Layer 3 of a small transformer language model trained on English Wikipedia (10 layers, counted from 0, width 64).
A neuron's activation on a vector x is SiLU(gate . x) times (in . x), where the dot is the dot product.

Input weights of the MLP neurons that the questions are about. A number n stands for n times 0.017.
n6 gate: -19 -2 -9 -36 7 32 13 -25 -30 8 -9 10 4 -6 -1 -16 19 1 -34 2 -25 0 -18 6 35 -34 -5 39 -11 37 5 21 29 -9 -10 -4 5 -5 27 -7 -6 -37 -8 60 -29 49 21 -1 1 15 16 8 37 15 -37 -34 -19 -23 -28 -11 -33 -11 44 -10
n9 gate: -35 48 6 -4 23 -47 7 -9 -3 13 -35 27 23 17 -47 -12 -1 -3 -5 28 -28 13 -9 -15 0 -28 -25 -38 13 31 -54 -31 62 -43 -25 12 7 12 -8 -22 35 -2 0 -37 1 6 -15 -25 42 -21 -23 -10 -3 1 -31 7 -11 -38 -22 -18 -35 -38 5 -34
n30 gate: -21 25 11 6 -14 -34 -17 32 16 -11 52 -16 -27 -5 21 -26 -35 -1 -24 -8 -6 3 6 -2 5 -34 12 -4 -3 3 18 -12 9 -14 -11 -4 26 10 -12 -16 -22 11 4 0 16 23 -24 -31 -9 -19 3 -15 24 -22 5 -9 -32 -51 49 9 8 -3 -4 -6
n42 gate: -6 -4 1 1 16 19 -5 15 -3 28 9 11 -20 -10 46 18 -2 -6 18 27 -30 5 7 23 -8 12 -28 17 4 31 0 -2 3 -14 21 38 -16 5 28 -16 1 3 6 -9 -28 -44 -5 14 -44 -42 -3 9 16 21 -9 26 -24 19 -9 10 0 -6 17 -8
n54 gate: 15 6 6 57 11 34 -23 2 -23 -16 9 17 -26 -8 10 -2 -49 -10 9 -15 48 54 24 21 8 -8 -8 41 -11 -24 39 17 33 -5 3 32 -28 0 -12 17 10 -24 -11 28 -9 -22 -2 -10 -28 -12 -9 -17 19 5 -34 -27 -7 -7 -20 -1 -40 -11 2 -8
n63 gate: 40 -24 27 -24 25 -17 -15 -6 7 16 -26 5 -17 -27 1 7 -5 2 39 5 -3 -8 27 -5 0 -35 2 21 16 17 26 -28 30 -17 9 -14 -10 6 -5 6 -9 15 -15 -14 43 4 6 1 -2 4 19 -8 -43 5 5 7 2 7 4 31 16 21 3 -14
n66 gate: 6 23 34 19 4 2 8 -5 16 -18 27 15 5 0 35 17 12 -14 12 -44 -16 2 4 21 -13 15 -18 21 -39 -14 4 -10 -8 10 -36 -27 2 35 18 8 -1 -12 6 -15 -31 -15 -27 -2 -2 11 41 -3 14 -5 12 -15 -1 12 -11 35 -31 -5 6 -17
n76 gate: -21 -14 -3 -18 5 -10 -25 -13 -35 -3 -17 10 -9 1 32 -13 -9 0 18 14 -7 -22 23 16 9 -16 40 20 1 26 44 -25 6 -93 42 20 4 4 10 -49 8 -18 -35 24 26 39 -3 1 -17 -6 20 1 -11 -21 -8 22 -25 -38 -9 -4 -27 -25 3 8
n77 gate: 6 -19 1 -33 -33 -23 -23 -6 15 -10 4 4 38 -19 13 29 11 -13 7 -29 3 0 -38 -5 16 9 26 1 20 -1 9 -7 23 26 -18 23 -11 1 -24 1 -9 -27 6 7 5 4 46 0 -16 17 42 -25 -8 -18 -46 0 27 -13 25 -7 22 26 -24 16
n79 gate: 8 -24 13 28 0 -13 -25 9 5 11 -18 -9 8 1 -4 -41 -32 -6 6 0 24 8 11 -9 -10 27 -3 31 15 11 -13 -10 -24 -33 -16 -22 -17 -6 -36 32 -21 17 -9 21 -7 2 2 -2 40 10 24 9 9 12 -6 6 4 40 -11 -15 29 -38 2 27
n88 gate: -12 -9 7 14 -19 10 7 12 28 23 -31 -15 10 -36 25 -4 -3 -1 5 28 -20 25 -8 19 -5 -38 -32 15 6 6 8 19 14 -2 -25 -40 -46 -22 4 22 40 0 -1 14 7 -1 -24 -31 13 16 23 17 30 -10 0 17 6 -23 -20 25 17 -2 43 29
n89 gate: 11 -6 24 -35 23 -18 -6 -20 32 -16 -37 2 9 -1 7 4 -3 -2 34 7 2 -39 13 27 26 -20 20 19 -4 -5 42 36 7 -9 36 14 -3 -8 -13 24 39 -12 14 -35 -10 -16 -9 6 -23 -5 21 12 -8 8 26 4 -9 3 -32 -10 -21 -4 13 26
n95 gate: 10 4 0 8 36 8 -46 -36 -7 -34 -43 9 -13 28 29 -46 8 16 -6 13 -5 46 -30 -4 8 13 5 19 -4 14 14 31 5 25 30 3 -40 -24 -1 -17 -22 -20 1 9 -21 -13 43 -34 -14 -5 -10 -24 -1 -9 -22 4 13 10 46 24 8 -22 19 -3
n99 gate: -5 11 -16 20 -10 3 4 -15 0 -44 -5 -40 25 5 14 0 26 33 12 -14 15 -1 20 8 4 6 -17 -19 0 -13 -20 -24 -9 3 -21 -22 1 3 9 -23 -4 -4 -33 28 -6 -57 -1 -16 -21 -5 -1 -26 -17 -2 1 -42 -16 1 -1 21 0 19 7 -20
n107 gate: 15 -23 18 -11 -16 -6 -11 35 -11 23 25 -24 3 -32 17 6 7 3 22 9 -18 6 26 47 -27 30 -4 47 -22 -31 3 0 -16 2 -20 21 26 -55 -10 6 -6 10 11 -2 -8 -8 -18 -10 9 22 -53 2 21 -10 19 34 -23 -25 24 -22 13 12 11 -20
n119 gate: -42 26 0 39 -61 -4 22 9 -20 -14 24 -3 -15 4 19 -21 28 36 12 -2 5 -9 -9 21 -21 -3 -3 1 6 -14 -19 -24 -19 45 20 16 -24 3 7 -10 22 3 -6 -5 7 3 -24 3 26 12 0 26 30 -2 -2 41 -13 20 -3 66 -7 -13 30 34
n145 gate: -38 28 4 35 -1 -6 -3 34 22 5 -8 5 31 -9 -12 -2 -49 -39 -12 2 36 -5 23 -10 -21 -18 -18 42 -34 -27 -4 9 9 -24 -34 -10 10 15 -27 3 34 20 -25 11 -12 36 -39 -5 -1 35 7 4 23 -33 -30 -3 31 -10 15 -73 -33 27 -1 -18
n146 gate: -38 8 9 -6 -1 22 3 -4 9 12 -5 13 2 19 12 -16 -21 32 -15 -31 13 -41 6 -12 13 -7 23 -29 -22 12 -24 14 10 -26 -13 -9 48 -14 7 -2 19 -16 44 -8 5 -5 2 7 29 -10 33 -17 -10 -22 -41 -8 -7 -14 -5 23 -12 18 -7 16
n156 gate: -12 -13 12 10 -11 10 2 24 4 -14 -7 33 12 34 6 -8 -7 -2 57 17 25 -4 -43 -19 -9 23 -7 10 -24 2 7 34 -14 28 -5 -26 10 17 5 -22 -5 -13 7 2 19 -10 12 7 -12 -16 -5 18 25 -13 16 13 -25 28 -10 16 -4 14 14 2
n166 gate: 7 33 27 -48 -16 -6 32 9 -12 -9 41 -7 -24 23 -11 -3 -3 -5 9 14 4 20 12 -40 -5 -31 2 -44 12 -33 -17 -36 26 -14 20 -34 59 1 -11 10 10 -4 -5 -36 22 -10 -19 -21 32 -28 28 33 -6 -12 -12 17 -3 -24 -16 9 -30 -2 16 -8
n6 in: -10 -16 -17 35 -16 -10 38 -4 -2 -29 1 -15 -14 -17 2 0 -17 11 23 -13 -9 -37 5 -15 -2 3 -8 -11 -10 -35 -5 2 36 10 1 26 32 -3 -2 -2 5 20 63 16 -10 -1 -29 -3 -16 21 49 14 22 -20 7 -18 28 32 4 8 0 23 4 -20
n9 in: -14 3 6 -14 37 46 -8 4 13 -11 18 51 -28 -41 26 -11 20 36 -24 -20 4 -18 31 3 25 29 4 21 3 11 28 18 -64 26 17 -2 -17 -24 11 -2 -48 -44 19 -21 13 31 19 29 -1 7 -14 3 19 -19 -5 -20 -22 42 30 30 8 27 0 1
n30 in: 36 11 -19 -11 -20 40 13 -9 8 14 1 -3 -7 -2 -33 40 -14 -8 -20 0 -7 -28 -22 1 -1 52 -4 -39 -5 -17 -26 8 7 5 6 -5 18 -42 -11 -22 -7 -21 29 -28 19 -16 7 -4 -28 -26 -9 33 -29 28 16 -4 -20 1 -13 4 8 -7 -19 -12
n42 in: -24 -10 27 14 9 -24 -19 -9 -12 28 -6 12 0 -7 -10 -2 40 -47 19 -17 14 1 -6 16 0 1 12 -24 -12 0 16 -22 9 -10 -27 -7 -7 -16 15 -16 -38 57 19 11 -16 -24 8 -10 -13 -10 -19 -19 23 -18 1 -7 18 -5 7 33 -25 -16 19 -35
n54 in: 2 15 36 -18 16 37 24 -32 26 5 -23 -24 23 -11 -10 9 -15 -16 18 7 24 0 -31 23 -11 -34 4 23 -23 4 -14 -18 47 31 -15 31 -14 -1 9 -25 27 23 -4 24 11 0 -32 -42 -20 19 -7 30 -29 -6 1 -9 2 5 21 2 -5 10 18 3
n63 in: -25 -3 -51 0 -43 -8 14 -2 -28 -12 26 -5 -3 13 25 10 -23 -9 -12 10 17 -33 -45 -15 -24 40 12 22 -14 -49 17 -26 -33 -15 8 -5 29 4 -2 -2 -6 28 18 10 -3 0 2 -8 -13 7 7 15 32 7 -10 -15 -27 -4 36 7 -6 18 -1 -7
n66 in: -3 23 -36 8 -16 16 36 -7 23 -15 -7 -18 13 -19 16 10 -9 -3 -3 5 13 22 29 55 -13 -3 -3 13 21 -16 -11 -6 -19 -13 14 -26 0 1 14 23 -22 29 22 -1 -42 -5 -44 21 -1 -17 7 42 30 25 -14 -40 5 -10 24 17 12 -3 -8 -6
n76 in: 37 -20 15 -10 30 -9 6 -13 11 12 -2 -16 5 -10 -11 -23 31 34 13 -4 -37 39 4 6 15 11 -33 -68 -36 1 -25 -15 18 29 -28 -31 29 -14 -16 27 21 55 35 24 -11 -33 26 -3 63 41 -32 -13 3 -17 21 -15 15 27 1 -12 -21 20 0 -13
n77 in: -26 -14 -5 -36 3 -16 -15 14 -34 7 -32 15 -3 -15 -4 -18 -13 -23 -9 -10 23 14 8 -31 -2 19 -29 -4 6 17 -10 0 -8 -15 2 -2 -51 22 -6 1 4 13 2 10 -20 -16 -34 -2 -25 -38 29 -10 -6 -38 -13 10 -17 -12 -10 20 -10 -15 -25 22
n79 in: -2 6 4 27 -15 5 -13 1 5 2 20 -6 -5 8 3 -12 11 4 11 11 23 2 4 -4 -6 7 -1 2 -40 4 20 -18 21 -26 6 -16 13 23 -19 8 -45 17 20 11 19 16 8 -23 13 22 -19 -36 37 -31 15 -49 -10 18 33 -22 -23 13 -17 16
n88 in: 19 -8 -1 24 -13 4 -20 -7 -14 -14 -3 16 35 38 50 -8 -10 6 25 34 8 4 7 1 -27 4 -14 -24 13 -5 -3 -26 1 -18 28 32 10 8 0 -11 -11 -22 2 -22 10 -9 29 -20 -3 -13 -8 -28 1 13 -4 5 14 22 -3 -27 -4 31 27 17
n89 in: 4 14 -8 -63 -13 -27 54 2 0 -45 1 -8 -28 -3 9 12 0 -24 10 -4 -13 -16 31 12 -3 -6 27 -1 -13 -36 37 -22 -20 -7 25 40 44 -43 -17 39 21 -22 -39 -14 0 9 -10 -40 -25 16 -18 3 24 4 19 -25 -4 -28 1 -7 -28 2 13 -10
n95 in: 1 12 -8 10 -3 27 -10 3 12 1 -13 -10 4 38 11 11 -17 -18 -10 -13 19 -54 17 -16 -1 67 -23 6 -2 -22 6 -18 0 0 5 -45 1 22 8 -10 -36 43 27 39 10 -8 22 20 -18 -4 -7 18 20 -38 30 -34 5 58 18 20 -13 11 -4 3
n99 in: 20 3 23 -7 22 -12 2 -5 -41 17 -3 3 20 -15 -25 13 24 -4 -24 3 -5 7 28 -3 0 -10 49 -18 -9 16 -9 6 -14 -17 19 30 -20 -1 11 7 18 11 12 11 -3 14 15 -19 2 34 -17 33 1 -7 7 25 -16 -16 -23 30 -22 -17 6 13
n107 in: 36 -5 4 4 7 8 13 -24 -3 24 -8 48 2 12 -3 8 2 13 20 22 19 -11 28 9 -28 24 9 1 8 13 16 -2 14 13 -8 -42 0 -27 -16 42 17 -1 13 5 -8 9 40 7 22 8 2 -1 8 -9 -18 -6 7 67 -16 -13 -6 17 5 2
n119 in: 15 -8 26 -6 12 -16 -10 25 14 6 33 13 0 12 10 17 -2 -11 -8 20 -16 36 -17 20 23 15 53 2 -12 -23 20 -15 -1 -10 1 -17 32 19 -10 -8 22 17 5 9 23 -23 8 -33 9 2 24 42 -7 -2 1 -2 -26 -3 -31 -27 6 13 -7 10
n145 in: -8 4 -4 46 8 12 27 -8 26 21 -7 -7 19 5 -25 -16 -16 -10 14 10 -6 -1 35 4 -38 14 -25 3 -47 6 3 32 -19 -1 -13 17 24 22 -7 3 42 6 -13 9 18 -33 -46 12 -9 -3 -3 5 16 -2 -17 -4 4 -2 -5 -24 -14 -14 20 -25
n146 in: 7 -6 -38 2 0 -34 -2 -1 5 -12 -4 14 4 6 -8 19 -9 31 -4 2 0 8 4 -18 -27 -28 -20 -10 1 10 14 -21 11 24 26 7 -21 18 16 -22 12 -3 -20 14 8 -25 21 32 9 -26 -16 -2 12 23 23 -3 1 -17 -5 47 14 -8 4 -26
n156 in: 25 11 15 -24 -15 13 22 13 -21 9 12 26 1 23 -25 -11 -2 -23 8 17 50 31 -40 5 -14 13 -3 12 -13 5 -12 8 11 24 -1 7 -7 9 -1 -14 31 17 14 20 -14 -2 17 -4 -3 35 21 8 16 -2 22 31 -6 21 4 4 -7 -8 7 35
n166 in: -25 -17 -9 -7 -5 -21 0 12 -2 17 -12 -12 -10 1 -6 42 -28 23 1 20 -40 27 -36 -3 35 20 7 3 25 27 3 17 -20 -9 3 -12 -10 10 26 3 20 -17 -50 32 27 31 -27 -23 -14 -16 -1 4 -12 -1 -12 -7 2 12 -5 -1 3 -42 -39 3

Each question shows a token from some text and the vector x that enters the MLP there. A number n stands for n times 0.018.

" Fight": 18 -30 -16 11 5 26 14 14 -30 14 24 42 -13 2 -29 -14 8 -10 -1 12 16 -28 -34 -22 -33 -14 -26 -23 -26 6 -26 -3 -14 1 7 -15 -23 -16 -10 -11 11 -19 -21 -10 32 -4 -38 14 27 -7 -11 1 9 23 7 -79 12 -9 8 -17 18 -1 6 38
The most active neuron and its activation: n156, at about 0.42

" have": 26 -38 -11 0 45 -20 8 29 -6 39 15 36 -37 10 51 -19 13 -6 18 -7 -37 -27 -33 -19 -32 -10 11 10 -1 -3 -36 -11 11 -17 -6 -8 -2 -43 3 11 2 1 -5 -10 -1 17 -41 5 -12 -5 -23 22 -9 -7 24 -62 5 -8 -11 5 -9 32 5 2
The most active neuron and its activation: n107, at about 0.6

" final": 12 -60 14 15 40 -14 -7 19 -21 22 13 59 -6 -11 10 -4 -4 4 18 19 3 -34 -20 -31 -24 -1 3 -14 -32 9 -28 -29 -3 20 21 1 -21 -23 -7 -6 11 -8 -29 4 15 24 -39 2 4 -21 -6 -27 -19 23 25 -66 23 -22 25 -18 9 9 0 23
The neuron with the highest activation: n66

"over": -2 -46 -32 3 15 -1 2 -2 5 36 -4 18 -34 -13 2 -5 0 -14 -2 20 51 -33 -38 -41 -39 -3 0 -30 -12 14 -17 9 -21 -4 13 -29 4 -7 1 -22 -8 -30 -25 5 12 -28 -37 -29 27 -21 -3 33 -27 9 15 -69 8 -15 16 -11 16 -6 17 13
The neuron with the highest activation: n166

" with": 35 -53 -21 -2 53 -34 4 15 -18 14 11 42 -23 -10 34 -6 17 -11 -2 -2 -4 -3 -36 -13 -34 7 2 -6 0 11 -26 -20 24 9 -7 0 -5 -24 1 -10 0 -17 11 -17 24 -10 -52 2 -28 -15 -15 19 6 -1 6 -66 25 -22 4 -6 -12 23 -10 2
The neuron with the highest activation: n42

"The": 24 -26 -6 -9 7 4 1 26 -37 25 25 32 -4 0 38 4 -16 -18 7 -14 0 -14 -32 -2 7 -25 -30 0 -18 -11 -11 11 8 14 18 5 -1 -25 -9 18 -6 18 -9 -27 18 29 -56 39 5 -1 -26 -4 -4 1 9 -62 35 24 5 -22 5 -19 -11 14
The neuron with the highest activation: n99

"ed": 9 -18 38 3 74 -22 19 18 -14 29 12 24 -19 -11 17 16 0 -33 -6 -29 8 -26 -31 -43 -20 1 -10 -19 -28 32 -22 -32 15 10 43 8 -10 5 7 -1 -2 -25 11 3 26 -5 -43 -2 21 -2 -18 -2 -13 14 -17 -54 -5 2 16 -26 11 25 -11 34
The neuron with the highest activation: n9

" of": 26 -30 7 28 41 -33 11 9 -37 13 21 36 -23 -16 41 -2 2 5 -22 -3 -19 12 -44 -23 -4 -7 -4 0 -1 -8 -2 -18 14 20 2 -17 -10 -11 0 -6 7 -17 -2 -4 27 -11 -52 -11 -11 -26 -11 24 26 15 -21 -64 20 -14 -1 -9 -10 7 -17 -4
Which two neurons fire most, strongest first? n166, n6

" ann": 22 -76 -14 11 17 -18 20 -15 -19 25 32 43 -51 -17 5 -9 -17 -9 1 -17 -6 -32 -50 -17 -44 -17 41 -2 6 40 -2 -26 -13 14 11 -8 -10 -34 -2 -10 34 -17 -21 10 -10 -22 -10 8 11 -29 -12 21 -4 -1 -7 -44 44 -12 -1 -20 24 -21 6 9
The most active neuron and its activation: n66, at about 0.28

".8": 15 -48 -18 20 -8 -17 23 9 -27 14 5 30 -3 -14 31 -27 -3 -21 22 16 2 -13 -40 -24 10 -11 5 -25 -16 -11 -28 14 -20 7 29 -25 -26 -22 -6 -17 12 -29 -39 -28 29 -16 -26 6 -20 14 -48 14 -35 20 22 -35 23 -6 21 -46 11 24 18 -5
The most active neuron and its activation: n66, at about 0.31

"ise,": 31 -30 10 7 26 -10 -1 -1 -35 3 7 27 -8 -2 47 -33 10 -14 -12 -36 -10 -10 -34 -28 -23 -4 26 -11 -1 3 -20 -4 9 11 -16 -10 -23 0 1 2 2 -7 23 7 19 -17 -54 -1 -29 4 -2 0 2 12 -17 -73 -9 -2 -29 -4 -31 -10 -12 5
Which two neurons fire most, strongest first? n6, n54

"end": 24 -35 23 6 56 7 5 23 -9 39 22 13 -18 -42 13 -4 12 -9 -32 1 4 -21 -25 -49 -41 37 23 -19 -34 16 -17 1 3 10 22 11 -10 1 -17 -10 -9 -8 -10 6 5 -2 -23 -9 64 4 -25 -17 -27 5 15 -62 19 -21 44 2 -3 13 9 36
The neuron with the highest activation: n79

"\n": -8 18 -28 14 57 -11 20 24 -1 37 19 17 -26 -26 74 -37 42 19 15 -6 10 -39 -27 20 -18 -13 24 -20 10 -25 -33 -20 -6 19 -4 -7 -9 -33 5 30 -11 0 1 -6 21 -13 1 0 -34 15 -30 31 -9 3 -17 -49 13 -32 3 -6 -19 -8 -14 30
The neuron with the highest activation: n156

" us": 10 -55 -5 -26 21 -3 8 26 -19 7 8 29 -25 -3 9 -8 20 -26 4 -6 -11 -41 -46 -21 -46 -5 40 -28 -24 15 -25 -12 -16 -8 18 10 -21 -25 -1 -5 14 -20 -2 31 4 -6 -41 31 21 -35 -21 -13 -11 3 4 -52 34 -22 7 -14 -7 -8 -12 21
The neuron with the highest activation: n146

"s": 36 -37 23 21 13 6 21 0 -5 15 13 8 -29 -15 19 -5 16 -28 -6 -17 -16 -33 -32 -32 -31 -8 14 -24 -27 17 -13 -9 -1 -3 17 -12 -9 -21 -6 -7 10 -26 -17 7 19 -31 -47 9 -6 13 -10 -10 3 -11 -13 -75 5 -21 23 -33 21 -6 -2 -14
Which three neurons fire most, strongest first? n30, n156, n145

"ings": 17 -58 5 2 20 -3 10 13 4 26 -3 5 -38 -8 24 -19 -1 -7 9 3 8 -41 -27 -29 -43 24 12 -25 -13 32 -28 5 -8 25 21 -8 -17 -29 -9 -7 9 -7 -17 -5 16 -11 -54 11 -13 10 -6 -6 -1 3 -14 -64 8 -28 -6 -25 18 0 -6 -16
Which two neurons fire most, strongest first? n119, n66

" Mean": 4 -34 -18 14 -15 -1 15 29 -38 43 0 30 -16 10 11 5 33 -36 1 25 24 -37 -36 -33 -33 -16 -44 -18 -13 -23 -10 -5 -27 19 6 2 -16 -54 -15 13 5 -6 -3 -22 24 -8 -23 14 40 -30 -31 1 14 16 -16 -56 16 -10 12 -28 -2 -17 -11 8
The most active neuron and its activation: n107, at about 0.53

" we": 11 -55 -20 -2 5 21 12 7 -5 -6 -19 30 -35 1 21 -25 25 -30 -6 6 -10 -18 -34 -10 -64 -41 8 -20 -15 -14 -18 -4 15 -13 43 -21 -24 -23 13 -27 18 5 6 -14 -7 19 -33 3 -21 -25 -8 7 10 -25 -6 -61 28 -14 -4 -23 41 8 -9 19
The most active neuron and its activation: n88, at about 0.5

" \"S": 45 -44 -13 18 1 -4 23 35 3 -5 30 14 -28 17 14 -3 16 -18 -7 -7 -5 -40 -43 3 -36 -23 2 -30 -23 9 -32 -33 -27 -25 20 -15 -5 -21 14 -14 17 -8 29 7 34 -17 -32 29 -32 -5 2 18 4 -6 -10 -40 52 -3 2 -22 -2 -21 -15 8
The most active neuron and its activation: n9, at about 0.24

" the": 18 -25 7 4 10 -9 -22 16 -21 28 13 34 -9 -12 52 -4 -2 -17 1 -9 -6 -11 -39 -20 2 -11 -17 2 -30 -11 -19 3 9 3 21 2 -8 -23 -11 16 -7 -1 1 -22 15 6 -56 33 -8 -34 -5 -3 -7 -7 4 -63 46 8 -12 -31 -8 -10 -10 14
The neuron with the highest activation: n99

" was": 10 -11 -21 1 69 1 15 19 -31 35 -2 16 -25 15 22 14 -2 -17 6 -9 -37 -25 -42 -12 -37 10 26 -12 -3 -11 -20 -17 11 -17 -28 -11 -29 -47 16 12 -8 -6 -16 -4 18 7 -42 2 -20 -8 -18 -7 -8 -6 21 -69 6 4 -12 -9 -1 9 12 11
Which three neurons fire most, strongest first? n42, n156, n63

" 98": 42 -54 -23 20 8 -32 10 29 -25 47 28 31 11 2 22 -17 8 11 12 -8 16 -42 -36 -11 1 -2 15 -20 -19 2 -28 -20 0 15 8 -17 -8 -13 14 -8 6 5 -43 -10 33 4 -29 -10 -8 16 -17 0 -28 11 -1 -32 2 -28 14 -44 29 14 51 -1
Which three neurons fire most, strongest first? n63, n66, n95

"N": 38 -41 -20 0 11 14 3 11 -23 25 22 37 4 -2 23 -17 2 -11 12 -8 -18 -34 -57 -6 -23 -24 15 -39 -16 -37 -9 -37 -51 3 10 -23 -8 -34 4 -6 13 14 -28 -4 4 -56 -7 27 8 -9 -10 14 5 -15 -11 -34 64 -17 32 -16 10 -27 -10 -12
The most active neuron and its activation: n54, at about 0.22

" (0": 36 -26 -19 57 24 -15 21 45 -35 32 -14 18 24 -16 6 -3 -5 8 1 27 -20 -46 -22 -4 -6 -12 26 -17 -14 -7 -24 -24 -12 26 -4 -56 -16 -26 -3 -9 -5 -16 5 -22 24 -18 -15 -2 -47 26 -23 -25 -1 20 12 -25 37 -18 -15 -23 47 6 4 27
The most active neuron and its activation: n88, at about 1

"y": 31 1 -1 9 5 14 13 30 -15 0 3 31 -18 -13 25 -13 -36 -38 -21 -24 1 -28 -36 -30 -17 -5 26 -30 -32 39 -20 11 -2 -8 5 -2 -3 -5 -16 -17 0 5 -17 -1 19 -31 -40 -4 21 10 2 3 7 6 -19 -75 24 -28 24 -33 16 -3 -1 2
Which two neurons fire most, strongest first? n145, n30

" Brad": 2 -33 -49 -14 -2 5 18 8 -5 19 46 24 3 11 -3 0 8 -9 -5 10 39 -12 -34 -26 -55 1 10 -27 -16 31 -29 -1 -29 11 15 -8 -8 -26 -10 -23 -14 -4 -16 5 15 -17 -31 3 16 5 -1 8 -5 23 24 -73 23 0 -5 -38 10 -15 27 29
The neuron with the highest activation: n156

" light": 17 -45 -14 7 25 6 10 21 -46 15 -14 39 -12 11 -12 -14 -7 -21 2 -1 13 -36 -25 -51 -36 -14 -6 -25 -21 13 -23 -4 1 26 19 -11 -21 -25 -12 -16 13 -20 14 -4 -4 4 -37 10 28 0 -36 -6 -11 27 4 -63 23 -17 23 -35 31 2 8 7
The most active neuron and its activation: n119, at about 0.52

")": 10 -29 13 10 15 9 16 -8 -12 30 12 30 0 -40 40 -15 18 -15 2 -12 40 -25 -29 -5 -13 -41 17 -13 -12 26 -38 -7 -9 15 7 -20 -4 -3 -6 30 18 6 -57 -10 4 -21 -49 32 -28 16 -25 -14 15 -5 -3 -31 -20 -24 -1 -36 11 13 -5 21
The most active neuron and its activation: n145, at about 1.2

" to": 22 -50 -12 -5 43 -15 -1 8 -55 17 -1 23 -18 -39 34 -3 7 -12 5 9 -10 -7 -28 -17 -41 10 17 -1 -38 17 -20 -17 2 -9 4 -28 -1 -13 15 -20 -1 -18 -19 -5 12 18 -59 10 -50 -11 3 -1 18 -11 24 -35 19 -25 3 -3 -26 -13 -17 -9
The most active neuron and its activation: n42, at about 1.1

"yle": 27 -47 -13 11 -12 -3 11 24 -12 18 10 33 -28 12 7 -16 -4 -17 2 -6 24 -21 -33 -43 -25 -15 12 -21 -20 42 -19 1 -18 -3 7 -14 1 -14 20 -28 -10 17 -29 -2 21 -16 -48 2 -2 14 -3 29 -9 19 -1 -72 1 -23 14 -18 -1 2 -14 21
The neuron with the highest activation: n30

"|": 18 -29 -3 16 -1 20 20 24 -1 31 33 24 -3 -18 41 11 17 -8 2 9 25 -23 -51 -9 -32 -17 -17 14 -4 3 -21 -16 -4 -22 6 -19 -21 -36 -7 20 -16 -1 1 -9 34 -6 -31 13 -17 -12 -65 -3 -17 2 -11 -61 23 -11 2 -12 -15 -3 -1 -4
The neuron with the highest activation: n107

" product": 26 -77 12 -8 45 9 1 9 -22 22 7 38 -9 -5 8 -33 -13 -12 2 11 7 -52 -29 -36 -35 -2 -11 -13 -8 2 -3 -9 -11 32 -3 6 6 -17 3 3 27 -18 -11 23 11 -25 -39 6 2 -14 -28 1 -16 8 13 -61 38 -23 8 -22 11 -5 -26 12
Which three neurons fire most, strongest first? n66, n99, n119

"ither": -1 -40 23 7 49 -7 23 18 -38 -16 -15 58 -35 -14 21 -11 -13 0 4 -5 -3 -37 -43 -35 -39 -31 -7 -14 -6 28 -19 -1 -9 0 -3 -12 -5 6 0 5 -11 16 -3 -29 13 -19 -40 5 1 -26 -20 13 -8 11 9 -56 13 -19 22 -12 5 3 -22 27
The neuron with the highest activation: n9

"usic": -18 -32 -22 -2 26 17 11 3 -18 15 -2 17 -29 -10 -2 -13 26 -28 0 20 -11 -42 -48 -27 -44 -25 -32 -23 -26 -12 -24 0 -19 32 12 -3 -10 -29 17 28 18 -3 -6 21 18 -14 -41 -1 15 -15 -7 45 -9 39 -3 -53 10 -8 6 -25 29 9 5 10
The neuron with the highest activation: n6

" 71": 16 -36 -15 27 11 -21 18 20 -25 43 27 20 4 1 9 -13 -9 30 8 -1 26 -46 -40 -25 7 -27 3 -30 -37 22 -26 -17 -7 20 9 -29 -3 -15 9 -3 -15 8 -41 -8 18 16 -34 -6 -11 8 -34 -7 -26 14 0 -22 -2 -38 8 -44 42 5 42 13
Which three neurons fire most, strongest first? n95, n66, n77

" ne": 27 -45 -1 -9 22 10 2 20 -4 1 11 22 5 0 24 -27 5 -47 -27 14 7 -28 -67 -24 -35 -13 35 -14 41 -24 -30 2 -31 -6 20 0 -16 -13 7 4 11 5 5 20 -2 -44 1 11 -1 -24 -10 5 -1 22 -19 -48 62 -23 -5 -29 8 12 -21 5
The neuron with the highest activation: n77

" 76": 22 -36 -23 25 11 -27 21 22 -24 47 31 12 10 -3 10 -11 -3 27 18 -6 17 -36 -35 -19 -4 -19 21 -21 -36 14 -25 -10 -11 20 7 -21 -12 -14 16 -6 -1 -2 -45 -10 11 0 -24 12 2 7 -34 -13 -31 6 -11 -39 0 -31 18 -53 40 13 50 14
Which two neurons fire most, strongest first? n95, n66

" about": 17 -51 -3 7 41 -31 9 2 -48 17 17 29 -33 -28 30 2 23 -16 -7 1 -14 -6 -26 -32 -38 -4 -10 -14 -10 19 4 -25 9 -8 -8 -16 -6 -23 1 -8 14 -20 34 5 8 18 -53 -26 0 -22 -23 -24 14 13 4 -51 6 -21 6 -5 -26 -11 -40 -6
The most active neuron and its activation: n76, at about 0.61

"2": 18 -39 15 45 1 -7 4 13 -42 40 2 15 -11 -13 19 -30 5 15 -1 -4 10 -15 -32 -33 8 -18 12 -19 13 -5 -27 -9 -21 -11 1 -33 -6 -10 -15 -12 -15 -4 -56 -4 26 4 -42 -9 10 6 -32 -22 -16 14 11 -31 12 -32 18 -49 21 -4 27 13
The neuron with the highest activation: n79

"ter": 14 -30 15 9 -3 17 13 7 -10 15 2 12 -16 -24 15 -22 -8 -46 -22 11 33 -45 -40 -50 -34 -5 1 -7 1 4 -4 0 2 5 -4 -15 8 -23 1 -15 7 -24 -23 -1 22 -5 -28 10 18 5 -24 -27 -16 -19 5 -88 27 -24 22 -6 20 -9 5 0
The neuron with the highest activation: n145